Layer 8 of a small transformer language model trained on English Wikipedia (22 layers, counted from 0, width 128).
A neuron's activation on a vector x is GELU(weights . x + bias), where the dot is the dot product.

Input weights of the MLP neurons that the questions are about. A number n stands for (n - 128) times 0.0026.
n2 (bias -0.329): 110, 124, 134, 120, 100, 115, 162, 106, 104, 113, 124, 108, 174, 101, 132, 134, 113, 142, 121, 193, 97, 120, 103, 148, 126, 169, 130, 165, 163, 100, 150, 126, 126, 112, 121, 137, 78, 98, 120, 127, 115, 138, 129, 136, 127, 158, 75, 139, 101, 173, 89, 172, 152, 150, 129, 131, 131, 133, 126, 160, 166, 153, 143, 126, 160, 157, 103, 118, 114, 93, 154, 167, 164, 120, 127, 166, 148, 76, 149, 121, 188, 146, 125, 105, 137, 108, 123, 111, 131, 93, 141, 175, 165, 121, 195, 224, 190, 89, 138, 111, 159, 105, 148, 87, 99, 133, 135, 53, 95, 116, 161, 94, 80, 125, 91, 76, 125, 106, 138, 100, 103, 150, 218, 107, 95, 115, 128, 135
n29 (bias -0.222): 94, 102, 126, 136, 146, 110, 182, 128, 143, 179, 101, 178, 164, 114, 125, 68, 206, 120, 137, 123, 106, 76, 100, 131, 137, 87, 120, 167, 90, 116, 149, 128, 148, 125, 182, 110, 123, 129, 118, 132, 147, 96, 113, 165, 102, 102, 121, 127, 138, 149, 101, 134, 166, 127, 128, 112, 125, 101, 183, 148, 110, 125, 199, 150, 156, 124, 123, 112, 176, 93, 103, 135, 175, 168, 110, 152, 126, 117, 183, 103, 81, 147, 125, 9, 124, 114, 109, 99, 82, 149, 160, 106, 159, 132, 174, 126, 144, 130, 99, 160, 92, 135, 132, 125, 93, 151, 138, 102, 119, 146, 113, 175, 187, 153, 124, 113, 122, 130, 141, 88, 129, 105, 147, 157, 126, 73, 115, 104
n36 (bias -0.200): 150, 125, 140, 93, 93, 91, 184, 113, 151, 127, 129, 129, 67, 125, 152, 130, 132, 112, 154, 128, 120, 147, 133, 122, 105, 58, 122, 161, 106, 156, 151, 138, 129, 120, 161, 122, 159, 50, 146, 126, 149, 130, 180, 103, 130, 125, 154, 93, 132, 119, 98, 90, 126, 156, 100, 139, 93, 138, 162, 136, 160, 118, 149, 146, 132, 80, 96, 160, 120, 104, 101, 100, 170, 116, 148, 148, 52, 103, 147, 146, 81, 114, 116, 98, 90, 135, 108, 118, 136, 136, 130, 175, 167, 126, 122, 129, 128, 114, 141, 134, 86, 106, 141, 132, 157, 139, 115, 127, 139, 195, 134, 112, 96, 151, 151, 97, 143, 141, 145, 145, 124, 156, 171, 130, 144, 72, 193, 137
n54 (bias -0.201): 99, 155, 140, 137, 158, 118, 185, 164, 153, 136, 78, 122, 157, 143, 146, 137, 119, 118, 133, 98, 130, 116, 102, 123, 127, 138, 152, 127, 133, 163, 93, 81, 144, 120, 112, 112, 108, 123, 85, 120, 152, 154, 135, 165, 109, 128, 121, 118, 62, 107, 132, 99, 118, 128, 179, 138, 155, 132, 140, 123, 103, 98, 104, 109, 106, 108, 121, 102, 127, 137, 114, 187, 117, 170, 139, 141, 192, 103, 97, 124, 177, 195, 138, 129, 102, 128, 120, 148, 108, 112, 150, 80, 101, 189, 110, 144, 95, 104, 164, 142, 158, 107, 107, 143, 134, 140, 179, 140, 86, 89, 135, 178, 116, 90, 157, 128, 94, 144, 80, 156, 121, 137, 143, 129, 93, 125, 123, 162
n88 (bias -0.208): 138, 141, 104, 139, 89, 126, 134, 108, 131, 110, 131, 123, 158, 112, 170, 121, 63, 140, 109, 149, 100, 166, 123, 142, 114, 85, 144, 162, 128, 99, 110, 106, 137, 138, 167, 158, 130, 116, 110, 124, 135, 125, 149, 112, 130, 109, 152, 140, 107, 125, 106, 142, 94, 144, 193, 143, 89, 148, 161, 122, 168, 147, 102, 109, 108, 132, 126, 149, 98, 102, 173, 168, 139, 149, 73, 123, 133, 89, 98, 155, 196, 142, 126, 86, 150, 143, 134, 135, 146, 102, 194, 116, 135, 119, 147, 161, 143, 111, 165, 157, 129, 124, 145, 142, 96, 40, 133, 121, 162, 123, 124, 103, 112, 93, 115, 110, 99, 117, 183, 134, 122, 164, 137, 104, 134, 148, 108, 130
n117 (bias -0.094): 83, 146, 123, 103, 107, 141, 104, 106, 140, 167, 156, 135, 177, 160, 96, 106, 145, 114, 161, 113, 100, 112, 111, 140, 172, 140, 146, 133, 109, 203, 116, 142, 110, 111, 151, 73, 113, 156, 142, 147, 123, 114, 106, 137, 107, 116, 122, 99, 140, 136, 94, 111, 141, 137, 110, 105, 127, 168, 142, 129, 91, 124, 127, 133, 103, 159, 148, 119, 170, 100, 126, 137, 145, 167, 127, 126, 141, 166, 122, 98, 120, 124, 148, 154, 151, 115, 165, 109, 77, 156, 104, 152, 101, 160, 132, 142, 202, 114, 111, 120, 171, 102, 120, 123, 126, 124, 158, 134, 146, 108, 61, 108, 153, 160, 106, 140, 126, 133, 110, 112, 97, 110, 95, 140, 116, 151, 130, 125
n163 (bias -0.227): 99, 135, 140, 135, 155, 141, 123, 139, 146, 178, 147, 119, 167, 112, 133, 88, 123, 140, 101, 122, 132, 135, 127, 102, 170, 78, 106, 175, 147, 163, 191, 129, 103, 108, 175, 99, 124, 132, 141, 145, 128, 156, 110, 149, 108, 123, 181, 169, 129, 154, 127, 128, 56, 76, 81, 119, 110, 169, 127, 119, 124, 123, 151, 120, 93, 111, 96, 146, 134, 103, 152, 149, 119, 144, 113, 140, 135, 76, 134, 150, 126, 133, 130, 112, 214, 156, 149, 150, 93, 131, 95, 81, 85, 56, 172, 170, 159, 146, 170, 140, 75, 112, 94, 134, 149, 108, 102, 119, 143, 98, 30, 149, 135, 157, 124, 157, 140, 69, 116, 109, 137, 125, 116, 108, 79, 121, 114, 131
n172 (bias -0.192): 120, 160, 141, 110, 125, 101, 105, 107, 147, 131, 77, 120, 148, 136, 127, 142, 95, 90, 116, 180, 106, 141, 132, 131, 84, 142, 138, 116, 140, 133, 75, 159, 147, 132, 193, 101, 103, 108, 109, 158, 95, 147, 106, 129, 95, 102, 125, 146, 104, 113, 112, 173, 94, 160, 104, 188, 80, 153, 133, 161, 129, 97, 74, 77, 113, 102, 102, 186, 168, 108, 115, 125, 153, 210, 104, 143, 169, 159, 134, 125, 144, 165, 151, 141, 72, 64, 103, 113, 177, 128, 107, 167, 82, 175, 132, 134, 149, 118, 209, 151, 149, 145, 113, 145, 123, 107, 134, 131, 162, 135, 119, 127, 102, 142, 139, 75, 106, 134, 138, 117, 150, 86, 157, 128, 100, 114, 182, 120
n175 (bias -0.229): 104, 155, 184, 133, 88, 121, 130, 125, 176, 138, 132, 117, 172, 127, 84, 98, 120, 122, 147, 146, 44, 131, 105, 59, 85, 152, 146, 173, 138, 137, 106, 171, 162, 136, 185, 99, 130, 118, 131, 109, 130, 144, 115, 123, 97, 116, 105, 170, 159, 152, 102, 148, 154, 126, 132, 139, 142, 159, 100, 184, 122, 71, 149, 58, 151, 106, 140, 131, 189, 127, 121, 131, 114, 161, 100, 123, 182, 87, 109, 102, 175, 113, 108, 148, 103, 88, 140, 140, 147, 118, 161, 149, 99, 141, 116, 119, 150, 120, 152, 130, 58, 171, 84, 142, 111, 91, 173, 130, 147, 158, 89, 151, 110, 86, 118, 102, 146, 130, 137, 77, 186, 117, 156, 170, 131, 139, 108, 137
n251 (bias -0.084): 126, 130, 104, 79, 103, 83, 115, 116, 97, 130, 176, 94, 149, 166, 95, 108, 150, 116, 124, 121, 111, 132, 196, 128, 116, 109, 141, 136, 139, 139, 74, 140, 115, 144, 136, 95, 166, 142, 99, 179, 125, 99, 123, 125, 127, 126, 171, 120, 134, 121, 97, 160, 128, 96, 133, 120, 102, 84, 108, 140, 83, 78, 133, 67, 147, 143, 152, 187, 135, 146, 119, 132, 127, 170, 106, 125, 122, 117, 150, 171, 160, 84, 118, 137, 126, 116, 127, 137, 131, 163, 143, 130, 128, 96, 170, 136, 150, 82, 101, 150, 83, 125, 74, 148, 145, 96, 108, 123, 142, 183, 124, 119, 96, 126, 134, 160, 117, 113, 125, 140, 119, 130, 138, 141, 105, 135, 170, 187
n309 (bias -0.225): 164, 122, 109, 114, 150, 114, 111, 116, 155, 129, 132, 74, 120, 114, 120, 117, 133, 113, 79, 155, 155, 112, 109, 173, 166, 89, 175, 166, 147, 198, 95, 145, 153, 93, 110, 109, 124, 69, 123, 104, 114, 120, 153, 188, 133, 148, 152, 143, 100, 167, 143, 157, 149, 89, 152, 116, 101, 115, 132, 117, 78, 133, 121, 112, 169, 112, 157, 123, 138, 145, 131, 129, 121, 155, 153, 146, 129, 115, 95, 119, 130, 114, 113, 113, 152, 164, 124, 133, 103, 161, 114, 117, 116, 132, 113, 131, 97, 147, 135, 131, 144, 108, 122, 115, 129, 159, 117, 109, 142, 132, 124, 152, 103, 138, 98, 115, 88, 151, 111, 106, 166, 125, 136, 145, 104, 141, 111, 133
n403 (bias -0.250): 132, 145, 123, 180, 121, 138, 118, 123, 151, 153, 145, 160, 121, 125, 121, 155, 119, 135, 121, 148, 135, 98, 122, 141, 133, 161, 134, 122, 120, 110, 145, 117, 127, 119, 134, 142, 117, 101, 145, 130, 69, 109, 143, 132, 131, 90, 163, 142, 145, 140, 94, 118, 108, 124, 122, 158, 115, 116, 117, 93, 108, 119, 120, 120, 160, 143, 158, 104, 125, 110, 171, 145, 165, 116, 177, 130, 141, 123, 131, 137, 129, 117, 120, 113, 125, 158, 112, 134, 119, 129, 100, 126, 104, 121, 121, 119, 129, 137, 112, 157, 145, 117, 111, 138, 152, 154, 117, 116, 115, 89, 137, 161, 122, 135, 159, 121, 150, 163, 141, 151, 133, 94, 140, 110, 141, 147, 136, 135
n447 (bias -0.336): 81, 148, 126, 144, 135, 122, 149, 172, 166, 141, 125, 115, 189, 93, 148, 114, 122, 147, 98, 152, 146, 144, 86, 100, 136, 107, 147, 169, 115, 127, 161, 140, 115, 116, 149, 130, 80, 135, 147, 119, 141, 86, 137, 143, 79, 118, 125, 149, 139, 159, 120, 159, 142, 133, 129, 156, 94, 119, 112, 167, 88, 130, 116, 120, 135, 107, 112, 124, 164, 132, 124, 122, 149, 90, 88, 205, 153, 89, 112, 128, 125, 188, 96, 160, 90, 84, 133, 128, 144, 108, 146, 125, 138, 209, 147, 163, 123, 71, 154, 144, 140, 120, 105, 91, 96, 112, 126, 82, 113, 103, 169, 171, 77, 186, 182, 113, 135, 102, 125, 102, 79, 143, 163, 122, 109, 90, 95, 149

Each question shows a token from some text and the vector x that enters the MLP there. A number n stands for (n - 128) times 0.065.

"3": 124, 133, 109, 158, 111, 133, 151, 147, 130, 101, 126, 134, 145, 117, 130, 118, 100, 125, 120, 144, 107, 138, 149, 148, 139, 158, 114, 118, 140, 120, 129, 102, 119, 156, 140, 151, 126, 129, 106, 118, 134, 153, 71, 132, 164, 139, 113, 145, 126, 126, 151, 131, 137, 137, 132, 123, 118, 150, 107, 144, 118, 150, 107, 143, 98, 131, 126, 120, 108, 131, 128, 134, 113, 111, 100, 127, 141, 129, 127, 118, 141, 124, 127, 131, 134, 162, 117, 103, 122, 73, 130, 124, 76, 128, 125, 99, 100, 178, 140, 111, 151, 106, 156, 167, 145, 134, 128, 132, 120, 109, 128, 115, 138, 133, 110, 142, 152, 113, 143, 125, 139, 105, 103, 152, 138, 138, 108, 141
Which of these neurons fires most? n88

"|": 137, 106, 101, 139, 112, 125, 100, 128, 102, 103, 122, 98, 130, 121, 124, 151, 119, 170, 145, 141, 124, 169, 123, 125, 108, 132, 111, 118, 90, 160, 123, 132, 116, 171, 104, 150, 128, 132, 111, 157, 106, 134, 85, 83, 191, 118, 155, 164, 124, 125, 115, 136, 152, 162, 137, 131, 109, 130, 117, 120, 119, 142, 116, 148, 129, 103, 142, 149, 117, 135, 87, 106, 123, 135, 142, 125, 135, 121, 134, 123, 127, 141, 114, 120, 113, 144, 118, 132, 125, 132, 134, 149, 95, 137, 122, 157, 167, 156, 106, 119, 124, 144, 116, 135, 113, 147, 126, 156, 140, 123, 140, 116, 121, 147, 124, 135, 156, 130, 157, 118, 97, 55, 118, 132, 156, 145, 137, 132
Which two neurons fire most, strongest first? n172, n251

"ight:": 131, 106, 141, 147, 164, 138, 124, 122, 133, 121, 133, 121, 148, 143, 97, 128, 137, 152, 118, 178, 185, 148, 129, 152, 103, 134, 109, 122, 56, 106, 114, 125, 101, 127, 137, 170, 141, 169, 104, 149, 133, 119, 110, 90, 201, 118, 120, 120, 124, 136, 138, 157, 115, 137, 137, 142, 119, 123, 103, 133, 162, 124, 129, 120, 111, 97, 123, 109, 113, 161, 157, 68, 130, 160, 101, 106, 143, 135, 132, 128, 118, 120, 149, 120, 136, 112, 111, 115, 141, 119, 84, 137, 83, 116, 127, 134, 111, 183, 148, 101, 133, 150, 135, 129, 121, 135, 120, 168, 161, 128, 102, 119, 120, 138, 112, 100, 138, 101, 167, 120, 121, 116, 125, 133, 111, 141, 128, 88
Which neuron fires most, and how strongly? n172, at about 1.8

"\n": 121, 122, 124, 120, 142, 110, 138, 152, 111, 108, 132, 100, 140, 128, 114, 120, 140, 163, 121, 148, 156, 163, 106, 122, 129, 135, 96, 86, 131, 146, 120, 133, 140, 139, 114, 133, 137, 108, 115, 141, 124, 140, 59, 118, 133, 150, 126, 132, 134, 130, 150, 156, 123, 124, 142, 110, 138, 156, 108, 117, 132, 132, 147, 127, 125, 147, 136, 149, 129, 142, 121, 58, 107, 127, 113, 114, 144, 129, 135, 136, 118, 111, 129, 124, 132, 129, 136, 143, 123, 115, 137, 130, 159, 115, 134, 137, 129, 131, 139, 97, 123, 124, 119, 119, 119, 144, 97, 126, 147, 147, 111, 111, 136, 129, 113, 136, 133, 126, 120, 138, 122, 93, 126, 144, 135, 128, 100, 139
Which of these neurons fires most? n251

" goals": 103, 118, 141, 181, 121, 126, 97, 119, 127, 86, 120, 122, 125, 114, 110, 159, 143, 180, 121, 162, 127, 132, 131, 125, 137, 129, 120, 51, 132, 120, 128, 115, 101, 134, 170, 177, 169, 146, 131, 130, 142, 128, 113, 117, 188, 150, 123, 135, 131, 125, 132, 110, 125, 123, 131, 151, 127, 121, 114, 118, 165, 153, 125, 122, 131, 143, 108, 99, 98, 116, 143, 146, 132, 130, 109, 75, 131, 132, 102, 119, 119, 92, 143, 117, 137, 148, 137, 109, 147, 98, 115, 146, 170, 124, 132, 96, 121, 158, 115, 100, 149, 128, 151, 150, 97, 126, 92, 154, 141, 123, 124, 103, 113, 121, 106, 135, 163, 128, 150, 147, 147, 168, 94, 130, 180, 164, 110, 114
Which of these neurons fires most? n88

" ": 107, 135, 129, 135, 112, 133, 119, 158, 114, 134, 130, 135, 109, 94, 130, 136, 114, 116, 133, 148, 178, 112, 151, 130, 131, 142, 135, 129, 114, 130, 129, 133, 131, 126, 122, 133, 141, 127, 136, 108, 111, 122, 81, 135, 154, 139, 160, 117, 108, 130, 120, 121, 114, 129, 126, 91, 132, 151, 98, 126, 116, 133, 126, 167, 94, 145, 122, 141, 139, 147, 120, 100, 117, 108, 120, 114, 108, 129, 107, 125, 116, 78, 124, 134, 143, 148, 151, 164, 138, 99, 112, 114, 89, 117, 114, 129, 139, 207, 127, 117, 121, 145, 142, 113, 91, 160, 125, 143, 117, 118, 114, 117, 133, 114, 121, 172, 170, 116, 153, 165, 177, 101, 139, 161, 184, 148, 126, 104
Which two neurons fire most, strongest first? n163, n403

" in": 105, 134, 128, 150, 115, 151, 127, 132, 123, 115, 139, 154, 138, 148, 110, 99, 154, 147, 154, 146, 109, 126, 107, 120, 103, 137, 84, 122, 107, 96, 138, 139, 119, 132, 158, 174, 142, 196, 151, 113, 128, 132, 89, 127, 148, 130, 128, 122, 128, 94, 130, 131, 139, 105, 134, 107, 130, 114, 123, 140, 129, 149, 138, 143, 125, 170, 125, 108, 106, 126, 115, 79, 121, 135, 106, 111, 125, 126, 132, 116, 128, 105, 132, 118, 127, 146, 100, 129, 126, 111, 116, 132, 74, 109, 149, 92, 141, 195, 104, 124, 106, 179, 137, 146, 98, 142, 119, 172, 135, 113, 114, 140, 133, 135, 130, 123, 148, 132, 116, 140, 130, 101, 126, 114, 148, 142, 127, 157
Which two neurons fire most, strongest first? n29, n175

" the": 106, 125, 141, 134, 110, 137, 137, 129, 123, 121, 90, 111, 144, 127, 110, 118, 153, 167, 118, 165, 124, 150, 114, 151, 114, 125, 120, 98, 69, 94, 121, 130, 109, 136, 170, 119, 128, 193, 164, 91, 130, 127, 66, 162, 179, 134, 123, 145, 144, 135, 128, 149, 142, 143, 152, 138, 121, 115, 104, 152, 132, 143, 140, 140, 152, 113, 131, 110, 118, 122, 139, 61, 140, 142, 149, 120, 126, 119, 121, 115, 114, 154, 147, 114, 128, 140, 126, 133, 127, 105, 119, 117, 127, 121, 127, 84, 119, 165, 102, 98, 141, 143, 132, 173, 112, 145, 114, 148, 127, 107, 152, 138, 113, 124, 131, 138, 119, 149, 123, 108, 126, 122, 107, 133, 154, 111, 132, 123
Which of these neurons fires most? n29

" |": 118, 119, 131, 105, 112, 138, 117, 130, 118, 111, 137, 141, 149, 124, 94, 128, 117, 148, 119, 138, 146, 124, 149, 150, 124, 158, 130, 76, 101, 122, 126, 121, 111, 141, 123, 123, 106, 196, 137, 143, 132, 116, 96, 130, 152, 114, 107, 107, 132, 112, 135, 161, 125, 85, 130, 150, 115, 136, 111, 119, 140, 143, 117, 113, 126, 120, 132, 147, 103, 152, 124, 101, 120, 123, 107, 101, 128, 154, 135, 134, 127, 105, 153, 138, 116, 127, 130, 125, 126, 134, 149, 135, 115, 119, 125, 122, 131, 151, 138, 116, 127, 148, 122, 152, 101, 138, 115, 169, 133, 132, 129, 127, 126, 101, 138, 123, 165, 133, 137, 146, 117, 81, 146, 141, 141, 172, 142, 101
Which of these neurons fires most? n251

" by-": 127, 114, 136, 154, 106, 154, 133, 145, 133, 93, 82, 134, 83, 136, 119, 136, 135, 166, 135, 113, 129, 153, 107, 139, 107, 143, 106, 121, 119, 81, 156, 139, 124, 179, 121, 126, 149, 142, 141, 134, 124, 126, 123, 118, 133, 120, 151, 115, 139, 134, 125, 100, 103, 172, 120, 151, 116, 135, 111, 121, 140, 134, 120, 150, 118, 122, 96, 122, 121, 155, 88, 85, 132, 111, 131, 117, 111, 106, 134, 110, 127, 79, 132, 143, 138, 131, 162, 136, 169, 106, 127, 142, 109, 109, 112, 133, 149, 125, 144, 96, 128, 173, 138, 152, 109, 132, 123, 112, 150, 135, 124, 127, 118, 123, 95, 175, 183, 104, 150, 161, 107, 113, 101, 148, 168, 77, 125, 92
Which neuron fires most, and how strongly? n36, at about 1.1

"ita": 131, 129, 155, 105, 153, 122, 144, 158, 122, 107, 123, 143, 120, 113, 130, 163, 114, 139, 126, 133, 172, 153, 133, 147, 137, 145, 124, 115, 110, 119, 122, 92, 101, 126, 119, 149, 116, 137, 129, 42, 123, 128, 110, 134, 193, 138, 149, 155, 114, 141, 156, 124, 104, 131, 141, 117, 124, 120, 123, 129, 124, 145, 126, 127, 136, 130, 131, 121, 96, 174, 146, 104, 123, 140, 110, 95, 138, 147, 102, 119, 117, 131, 130, 126, 119, 141, 116, 126, 116, 103, 109, 146, 66, 125, 117, 135, 57, 159, 141, 110, 140, 157, 133, 178, 125, 129, 116, 166, 140, 130, 148, 126, 128, 122, 110, 135, 139, 131, 125, 130, 140, 79, 90, 142, 157, 172, 73, 128
The three highest activations, in order: n309, n54, n403